Layer 9 of a small transformer language model trained on English Wikipedia (16 layers, counted from 0, width 128).
A neuron's activation on a vector x is SiLU(gate . x + bias) times (in . x + bias), where the dot is the dot product.

Input weights of the MLP neurons that the questions are about. A number n stands for (n - 500) times 0.0016.
n93 gate (bias -0.193): 487 657 466 433 724 531 493 455 465 521 439 431 454 513 720 384 343 572 381 819 511 470 359 352 469 527 621 522 404 552 627 407 557 307 441 482 486 739 480 697 459 408 397 834 486 592 536 382 402 560 468 439 433 446 503 456 507 476 284 342 643 556 394 670 724 510 426 577 514 636 521 346 377 531 762 514 563 415 578 534 444 366 497 667 626 655 449 461 619 542 788 531 622 453 480 404 671 549 429 577 733 444 566 526 395 464 507 344 372 368 643 542 528 694 420 633 458 459 595 269 503 514 362 633 640 614 624 589
n164 gate (bias -0.181): 496 650 654 250 534 504 371 551 547 348 333 248 409 358 621 414 483 378 504 443 316 621 604 692 538 596 340 456 460 655 512 326 504 695 509 526 564 729 459 400 588 284 576 420 318 600 258 430 363 427 346 500 608 401 475 358 350 329 456 529 733 576 237 508 395 562 389 551 585 568 517 603 504 365 544 562 658 397 559 136 376 571 390 125 305 588 209 218 555 740 229 622 448 508 471 517 423 500 558 428 426 627 551 428 557 237 651 605 555 625 580 651 685 611 658 94 236 636 359 368 516 263 680 466 453 569 509 704
n178 gate (bias -0.061): 627 440 507 662 507 404 634 445 711 447 400 420 440 527 545 451 553 401 546 521 653 384 438 485 350 598 511 465 556 577 482 458 390 380 504 971 296 575 489 599 606 616 617 412 459 446 575 582 608 766 451 428 455 342 439 608 681 609 338 496 530 346 467 363 350 320 496 714 615 470 442 611 366 610 397 359 537 515 767 521 593 650 519 538 226 753 485 511 563 519 489 603 287 697 565 719 358 470 709 341 790 589 533 342 584 500 540 673 753 673 656 601 438 563 602 432 593 496 460 649 486 380 479 400 541 636 526 610
n370 gate (bias -0.141): 759 575 244 523 579 582 496 560 720 630 253 355 390 591 417 477 351 961 334 475 631 593 555 478 533 551 796 492 436 434 780 427 421 399 384 477 305 532 525 711 507 522 583 367 534 313 508 532 534 417 330 469 432 428 347 434 471 621 301 607 470 525 529 518 470 315 717 586 485 650 415 668 583 626 373 606 639 519 544 514 710 382 541 620 407 467 529 399 463 466 280 423 630 707 464 511 482 380 351 455 359 590 359 564 608 542 474 574 652 397 622 727 385 361 372 427 429 504 343 669 603 538 475 455 339 466 648 538
n480 gate (bias -0.261): 443 618 511 447 699 710 467 418 493 607 678 715 770 568 656 587 275 346 638 410 647 336 448 570 441 610 504 469 557 482 590 557 546 640 515 408 673 619 420 665 382 383 378 485 287 533 591 522 289 780 485 504 606 678 485 512 379 368 429 415 623 695 426 504 611 627 569 451 403 594 404 899 443 270 554 795 384 591 437 457 406 518 597 395 384 374 416 447 414 474 713 618 350 511 536 595 461 500 354 630 504 616 418 677 353 345 622 455 485 481 744 390 496 293 586 573 451 576 631 643 643 436 446 530 496 519 671 668
n501 gate (bias -0.232): 666 522 534 593 489 370 504 618 336 699 429 507 539 638 701 658 523 406 370 420 657 377 507 526 496 601 357 353 670 654 500 558 340 746 508 531 596 449 570 504 617 556 332 673 515 541 411 599 377 508 396 578 577 489 570 727 459 403 243 534 473 532 421 559 620 190 592 515 607 393 470 247 500 289 512 522 301 373 318 610 489 834 348 354 606 737 601 343 656 508 507 648 683 515 708 434 401 408 541 519 592 378 599 392 370 488 218 409 628 527 560 307 345 485 453 684 554 529 526 343 576 747 507 508 740 729 554 585
n93 in (bias 0.070): 402 611 473 660 576 500 761 555 124 675 875 645 570 438 458 586 566 595 526 645 475 702 567 530 493 527 701 514 676 436 569 511 327 578 281 584 490 470 500 574 422 533 471 409 363 517 399 497 586 628 514 325 431 397 593 564 463 456 490 446 664 581 594 244 534 593 431 442 681 527 527 657 555 527 475 580 421 538 525 741 555 358 548 443 486 348 507 466 763 503 560 414 440 613 340 601 621 607 480 561 384 606 428 510 454 574 483 459 409 274 608 531 422 490 572 321 404 503 253 510 497 503 559 596 380 343 549 455
n164 in (bias -0.065): 639 432 477 542 483 422 393 534 544 238 352 461 524 645 559 328 528 269 555 477 421 575 695 540 416 714 510 432 555 443 474 311 497 397 278 619 428 398 583 374 665 666 400 332 463 587 410 612 267 376 448 378 503 421 321 468 423 373 552 362 745 684 326 507 298 576 312 565 435 578 460 465 607 449 479 467 363 438 764 595 534 567 687 553 357 591 617 548 425 538 443 429 521 507 570 594 399 445 613 595 586 650 412 594 504 447 601 392 409 368 529 555 686 624 422 602 315 470 636 445 549 345 677 380 336 430 403 493
n178 in (bias -0.087): 428 543 527 589 530 530 571 261 367 581 365 511 565 519 475 794 531 634 445 561 506 462 431 500 446 542 670 605 402 554 451 516 520 396 597 264 454 459 423 438 500 337 325 632 397 387 654 500 582 666 726 478 611 474 527 408 485 509 448 581 370 526 381 465 482 618 436 439 506 546 380 412 448 473 566 450 585 727 310 450 479 381 524 538 364 752 497 521 506 567 616 541 603 541 388 531 558 527 512 274 520 567 551 549 450 538 536 560 587 454 497 571 431 690 370 241 527 553 447 713 578 614 532 533 494 345 407 676
n370 in (bias 0.066): 463 649 532 592 373 549 579 658 536 467 332 711 625 485 704 497 553 540 552 562 627 497 449 554 612 739 362 229 719 500 587 311 519 595 442 517 601 541 475 453 397 408 538 529 575 459 368 425 448 474 657 706 319 563 598 446 440 500 225 615 500 515 408 497 442 620 381 688 442 448 545 555 301 548 460 491 803 694 352 525 454 516 568 460 549 484 516 741 276 562 548 558 533 528 607 325 460 595 415 481 578 513 381 623 547 584 410 574 253 553 466 507 548 631 488 533 373 525 481 601 497 608 525 464 464 669 427 546
n480 in (bias -0.039): 660 503 328 633 251 596 628 462 620 465 525 468 357 609 650 444 609 482 458 315 321 621 375 378 429 564 387 345 461 429 681 585 408 561 311 465 555 507 360 528 660 560 761 520 476 480 371 507 375 611 424 496 531 380 761 669 402 564 434 625 407 350 656 410 299 453 660 414 503 548 656 706 580 405 539 537 459 510 474 576 607 524 541 411 400 626 399 559 400 490 223 484 437 650 634 567 550 542 369 490 623 294 603 419 493 333 517 490 211 661 250 699 606 472 379 617 579 630 530 521 451 451 464 524 479 472 489 482
n501 in (bias -0.095): 647 516 351 532 389 673 392 600 624 535 468 529 630 712 402 343 746 521 477 410 624 710 571 483 807 402 423 464 582 718 533 553 497 468 555 380 469 603 688 280 647 399 489 463 541 676 504 513 524 531 625 274 497 577 399 673 470 371 543 384 483 412 344 597 657 379 343 407 407 528 473 587 312 305 347 399 434 643 646 517 531 466 497 557 507 452 483 438 476 510 615 575 758 627 473 553 305 493 456 600 673 676 613 575 454 333 544 445 299 532 529 441 630 521 329 376 348 307 453 535 355 483 424 486 365 426 374 553

Each question shows a token from some text and the vector x that enters the MLP there. A number n stands for (n - 500) times 0.0092.

"ile": 527 235 622 472 606 621 546 466 576 708 594 436 508 601 583 557 713 435 359 414 395 472 255 610 702 701 517 595 559 425 481 307 479 464 442 514 472 503 228 411 439 578 579 405 512 568 655 439 386 496 388 544 531 425 466 518 282 498 577 630 520 463 499 257 457 695 451 855 447 558 447 150 571 403 508 447 516 447 505 644 466 507 591 607 579 466 504 631 612 548 484 409 492 516 736 376 613 370 566 527 537 627 528 609 534 367 431 543 552 512 470 511 594 417 487 443 547 580 321 552 576 482 355 499 510 623 355 554
The most active neuron and its activation: n178, at about 0.24

" is": 478 355 588 403 543 706 370 534 563 505 682 447 544 671 404 565 682 517 342 416 352 511 402 613 378 553 672 521 425 336 461 482 382 595 473 393 480 759 251 416 530 431 636 386 690 591 655 314 345 484 380 405 645 449 307 541 382 499 632 562 567 366 389 446 481 625 535 786 435 480 574 349 542 434 558 424 386 610 543 623 441 681 492 664 581 367 616 623 417 402 529 542 470 606 629 447 639 433 508 459 504 724 676 642 481 396 480 540 561 591 564 497 595 460 432 407 435 592 427 642 491 447 317 505 519 611 378 530
Which neuron lights up most? n480

"en": 499 322 523 412 436 649 576 496 498 593 588 495 495 577 470 643 636 547 305 424 449 616 422 571 476 509 524 476 408 455 483 557 542 574 475 336 521 565 178 413 459 517 586 433 541 648 659 405 511 292 489 496 610 310 542 469 301 508 623 583 523 485 417 435 491 601 446 870 446 525 438 140 464 495 609 408 618 593 482 712 496 549 494 551 753 468 590 742 581 621 611 555 373 479 687 460 624 502 623 381 578 559 462 710 518 342 327 582 505 505 503 359 573 370 539 462 513 505 388 478 614 358 355 501 525 553 404 410
The three highest activations, in order: n164, n501, n480

" December": 546 422 420 423 606 494 662 549 560 589 424 492 559 745 625 476 705 415 320 475 421 468 375 492 479 583 502 606 507 487 457 501 443 548 470 430 502 606 337 478 406 528 578 492 461 624 614 230 446 348 443 542 610 465 252 596 335 370 776 483 560 540 524 264 533 619 426 766 412 555 453 338 496 549 603 465 396 498 500 709 438 586 443 713 632 434 659 594 701 471 469 366 501 554 675 283 606 336 618 505 579 701 452 670 601 397 391 600 516 576 501 514 641 461 684 377 464 542 387 609 475 417 440 432 536 588 425 472
The three highest activations, in order: n480, n93, n178

" Bern": 575 367 529 357 510 628 638 510 516 602 586 520 540 596 533 594 569 487 351 394 397 543 308 449 451 433 598 614 513 481 433 484 609 627 337 304 586 731 286 504 400 662 520 434 568 694 499 320 496 367 496 363 665 449 382 505 340 380 593 495 602 470 442 307 631 664 368 639 369 528 559 187 570 559 574 412 496 593 500 628 408 550 527 570 568 338 591 741 591 547 468 416 612 427 602 373 482 335 631 364 607 611 508 560 485 377 447 713 508 540 541 460 682 285 581 432 533 538 428 625 515 292 397 511 462 520 420 387
The three highest activations, in order: n480, n370, n178

" Frank": 614 394 499 409 424 529 683 487 552 625 510 539 559 568 569 498 672 469 357 488 448 519 364 522 444 438 473 708 466 422 478 502 488 596 359 374 678 668 186 491 390 684 536 359 563 607 576 382 547 329 501 525 623 486 373 473 324 382 628 479 574 538 619 247 491 552 455 827 389 535 564 277 480 566 627 367 453 542 531 638 392 436 529 668 623 389 610 742 567 520 443 457 594 489 574 332 580 317 580 432 672 621 544 523 516 451 385 656 515 598 565 551 635 325 559 427 534 508 385 599 536 287 403 490 505 460 405 365
The most active neuron and its activation: n178, at about 0.3

" stand": 622 309 537 373 505 626 542 564 616 631 648 442 532 630 504 496 692 560 492 467 335 470 378 538 393 506 581 529 355 466 598 544 433 614 487 444 508 808 305 525 483 533 577 288 636 637 727 358 486 500 388 383 671 307 253 504 425 443 659 600 482 467 531 433 474 543 499 636 365 523 559 304 527 491 723 524 542 567 447 622 315 747 524 547 538 398 590 686 489 424 615 599 553 496 602 270 571 425 486 361 552 700 541 612 563 382 490 607 557 598 565 579 567 374 453 436 469 498 445 611 602 368 292 509 479 576 387 392
The three highest activations, in order: n93, n480, n164

" care": 549 401 521 405 544 666 462 721 503 657 626 543 504 568 489 466 699 523 486 492 405 397 304 600 532 386 520 611 429 337 621 571 473 608 439 385 510 616 363 515 459 588 588 312 579 629 687 430 442 437 408 509 447 279 401 583 266 492 695 558 530 500 431 262 470 413 533 669 345 564 581 380 579 423 601 534 463 444 329 627 381 624 585 661 499 446 637 570 553 391 500 457 476 697 703 266 534 388 504 591 546 797 429 656 457 461 475 525 549 615 472 487 660 414 676 454 602 391 534 570 453 435 251 489 372 507 392 501
Which neuron lights up most? n480

" e": 557 418 468 440 487 669 629 472 716 647 602 487 530 652 422 601 584 513 415 588 382 471 468 629 515 458 460 601 418 428 505 620 680 592 487 259 510 575 300 554 444 521 483 399 652 646 694 179 415 504 494 414 503 433 416 489 307 551 692 514 543 417 545 302 539 435 457 754 444 516 515 304 568 489 484 447 415 447 369 567 215 653 602 620 606 388 614 537 403 413 517 439 454 613 585 470 646 458 585 429 663 751 581 575 426 438 404 460 588 584 435 488 596 367 582 523 424 465 422 737 527 440 268 553 403 546 362 462
The most active neuron and its activation: n93, at about 0.37

" minor": 505 311 509 413 511 698 553 648 540 711 540 397 575 571 567 587 569 372 397 521 532 604 397 637 430 568 472 605 338 480 570 514 567 556 393 451 423 584 229 411 381 529 689 418 525 647 484 349 545 322 483 487 668 436 390 480 314 472 708 683 547 462 494 308 625 479 386 589 389 568 628 309 493 603 547 455 391 452 455 634 465 589 622 618 554 392 552 630 673 333 514 525 432 437 491 393 549 353 614 577 661 786 535 511 422 407 388 641 529 629 449 478 576 466 488 376 572 343 437 553 514 384 198 359 363 579 391 483
The most active neuron and its activation: n370, at about 0.32

" prison": 516 423 390 395 473 699 616 651 562 647 596 375 465 565 557 467 728 388 447 418 425 409 245 575 410 405 492 592 386 515 529 503 532 655 385 405 459 681 343 464 414 554 540 394 597 648 519 329 492 320 475 586 519 396 333 500 292 450 741 497 512 543 420 272 478 438 436 666 506 575 548 369 491 533 665 535 418 447 388 615 471 556 519 628 617 377 531 586 668 545 554 465 580 531 606 243 550 370 611 391 596 830 435 543 482 481 478 708 525 596 551 506 651 473 560 389 491 354 316 457 563 396 325 503 405 617 361 488
The three highest activations, in order: n178, n164, n480

",": 518 486 510 300 571 648 650 457 469 571 640 614 531 553 540 583 654 585 353 445 465 671 287 573 503 619 474 635 460 382 626 281 431 639 510 447 461 565 215 427 378 590 574 465 722 618 636 253 411 477 465 476 626 458 391 586 425 367 746 573 469 428 483 372 488 511 441 731 392 560 481 344 474 447 570 399 466 418 439 677 503 565 512 622 629 257 653 513 653 514 579 409 498 452 633 318 621 349 564 466 564 704 575 595 521 494 380 620 505 623 506 482 622 549 466 421 446 514 548 671 491 393 253 507 564 590 435 427
The most active neuron and its activation: n93, at about 0.42

" ind": 575 313 623 427 579 681 539 573 531 535 614 462 648 603 600 491 609 431 479 518 565 472 530 646 529 475 525 537 368 349 431 551 381 655 503 379 615 751 353 548 410 581 610 386 529 808 600 319 464 428 552 507 661 358 365 508 452 532 585 567 642 347 610 407 575 490 390 731 499 472 587 194 637 481 628 461 509 501 392 618 494 776 667 575 722 425 622 754 574 543 515 511 494 620 517 387 583 440 566 433 630 691 527 582 558 458 454 579 498 497 474 457 561 372 550 459 343 500 349 594 611 456 345 491 503 449 367 375
Which two neurons fire most, strongest first? n178, n480

"rs": 559 370 639 471 622 561 569 522 422 659 643 597 513 660 573 581 708 458 471 486 515 590 266 598 413 473 528 491 474 393 490 448 575 589 517 404 455 691 257 437 460 541 607 397 557 545 678 345 525 369 431 539 628 386 404 468 347 442 792 581 540 308 527 376 512 540 425 706 420 609 597 307 467 519 692 379 518 399 539 671 537 639 576 631 628 353 658 745 542 476 503 546 470 481 724 433 603 426 615 429 468 724 400 626 416 483 472 562 482 674 590 579 570 471 624 346 493 532 327 411 449 441 323 494 423 525 349 555
The most active neuron and its activation: n480, at about 0.22

" matches": 518 469 529 359 546 697 655 504 516 587 579 472 514 632 655 495 800 427 355 339 453 537 363 545 311 428 443 565 395 464 356 462 421 624 517 481 516 648 317 574 410 526 670 322 581 515 647 313 425 418 458 499 607 345 427 507 418 518 834 439 534 498 563 284 463 457 468 665 371 537 555 350 475 517 611 315 538 486 392 534 500 475 516 541 669 353 589 659 578 532 368 418 453 447 643 293 689 423 573 425 448 866 512 467 576 362 441 622 448 551 500 508 534 504 626 457 562 453 482 475 381 461 261 483 406 472 434 494
The three highest activations, in order: n178, n370, n501

" t": 556 362 524 404 536 692 618 592 713 605 593 420 489 794 410 551 662 371 485 326 490 462 371 719 358 472 490 606 371 441 435 444 576 666 616 345 446 650 395 582 444 545 562 392 538 490 619 234 427 399 453 508 527 442 514 618 410 558 652 644 482 403 653 234 610 403 411 705 369 568 663 345 551 515 622 550 399 444 522 587 346 553 506 622 697 441 546 630 486 480 441 401 475 426 547 491 680 429 653 346 627 718 568 594 553 412 413 489 640 574 482 492 459 414 558 397 369 554 410 475 425 392 315 519 437 406 450 473
The three highest activations, in order: n370, n164, n93

" murder": 508 381 468 413 537 647 568 610 510 707 651 471 426 576 535 481 743 527 478 550 466 447 281 580 313 379 483 645 342 432 471 491 556 621 523 446 531 677 293 461 387 536 487 283 607 544 577 302 544 330 462 566 537 413 384 475 337 434 675 464 497 518 558 257 473 457 508 695 454 561 704 282 499 422 594 507 468 538 460 667 463 582 559 568 570 313 480 676 650 467 509 506 585 536 518 309 533 346 583 535 508 742 582 561 484 395 446 700 528 525 541 618 593 401 561 388 582 429 305 506 524 405 313 455 396 704 278 503
The most active neuron and its activation: n178, at about 0.41

"–": 596 343 582 375 457 573 545 510 506 477 677 471 663 596 526 490 670 419 330 524 472 431 444 560 173 497 382 496 555 430 519 588 534 682 564 418 441 677 336 599 491 578 484 423 491 519 629 211 524 489 384 352 482 440 446 473 421 443 588 583 521 513 568 269 575 639 421 697 283 646 599 260 548 540 556 300 359 517 511 575 415 456 652 624 709 298 641 646 523 559 489 506 536 563 695 447 555 380 532 428 486 769 456 445 508 457 353 754 461 570 435 470 471 435 567 415 511 484 476 569 571 493 355 450 383 683 443 446
Which two neurons fire most, strongest first? n501, n480

" 2009": 596 507 422 318 567 692 560 536 581 659 480 236 480 570 582 574 691 522 460 391 414 481 431 530 332 562 400 574 474 447 435 480 526 660 521 340 470 720 295 463 242 479 630 561 508 499 574 349 512 456 552 492 744 402 360 525 371 524 741 444 492 420 568 318 476 572 452 678 360 481 472 284 541 515 565 355 431 448 437 647 434 612 486 621 690 401 564 601 534 550 450 477 482 563 573 286 717 339 472 458 568 632 601 575 473 407 374 636 496 504 549 532 536 323 429 361 519 558 315 599 527 354 314 414 560 643 337 502
Which neuron lights up most? n93

" by": 534 482 595 305 518 636 497 520 405 574 633 526 637 506 551 506 657 495 369 391 542 506 384 517 389 481 521 623 376 386 573 511 479 636 481 436 498 644 26 487 416 619 510 478 712 695 646 323 429 516 440 539 490 465 439 559 362 434 672 505 500 470 462 335 498 523 416 808 376 481 560 304 562 598 590 450 460 560 521 693 402 631 610 634 664 496 613 676 555 489 499 402 397 550 663 376 597 364 574 503 658 637 570 535 584 526 448 569 610 501 512 524 549 457 563 223 449 535 456 579 444 627 274 497 395 609 474 580
The most active neuron and its activation: n501, at about 0.32

"g": 541 420 420 419 457 610 544 461 533 667 515 480 472 622 473 600 609 615 473 401 373 498 400 630 460 510 543 459 458 435 566 465 577 682 401 370 479 532 338 414 449 518 462 442 614 599 644 405 548 186 444 535 632 414 394 523 404 468 590 600 517 523 387 444 472 622 412 822 364 597 559 235 533 470 586 457 591 530 426 813 674 493 502 620 725 425 657 661 650 503 588 511 402 480 669 433 627 517 647 302 546 638 471 666 418 345 398 515 520 553 537 429 610 322 587 380 482 526 314 505 591 375 396 469 567 601 309 326
Which two neurons fire most, strongest first? n370, n480

" in": 615 529 493 341 622 628 569 528 548 617 562 444 586 687 637 579 839 523 385 254 550 540 323 681 368 619 469 526 500 332 494 432 440 663 502 341 507 629 152 492 277 525 604 460 530 646 671 259 399 511 378 446 513 352 327 469 393 361 659 475 459 479 491 460 506 568 456 669 453 537 470 375 373 554 507 326 429 473 446 620 477 507 520 591 678 400 635 575 590 511 579 352 350 557 563 457 597 455 648 432 723 707 559 518 589 430 418 587 437 553 388 435 459 481 482 366 447 503 474 504 516 511 344 544 476 551 534 432
Which neuron lights up most? n93

"hr": 464 393 575 342 443 627 518 557 471 454 522 452 458 450 614 551 624 536 508 545 337 556 429 608 611 350 452 498 658 446 411 452 609 670 395 392 521 585 410 465 522 603 477 433 462 534 600 432 542 366 568 428 588 288 375 564 250 510 618 588 537 446 411 370 559 667 404 745 416 663 670 227 503 446 644 511 500 475 451 601 469 578 622 630 642 372 539 727 562 520 389 392 573 522 715 459 647 363 697 376 581 540 605 657 354 354 351 569 685 516 491 479 600 235 520 375 544 588 351 457 512 425 329 637 470 686 441 472
The three highest activations, in order: n164, n178, n480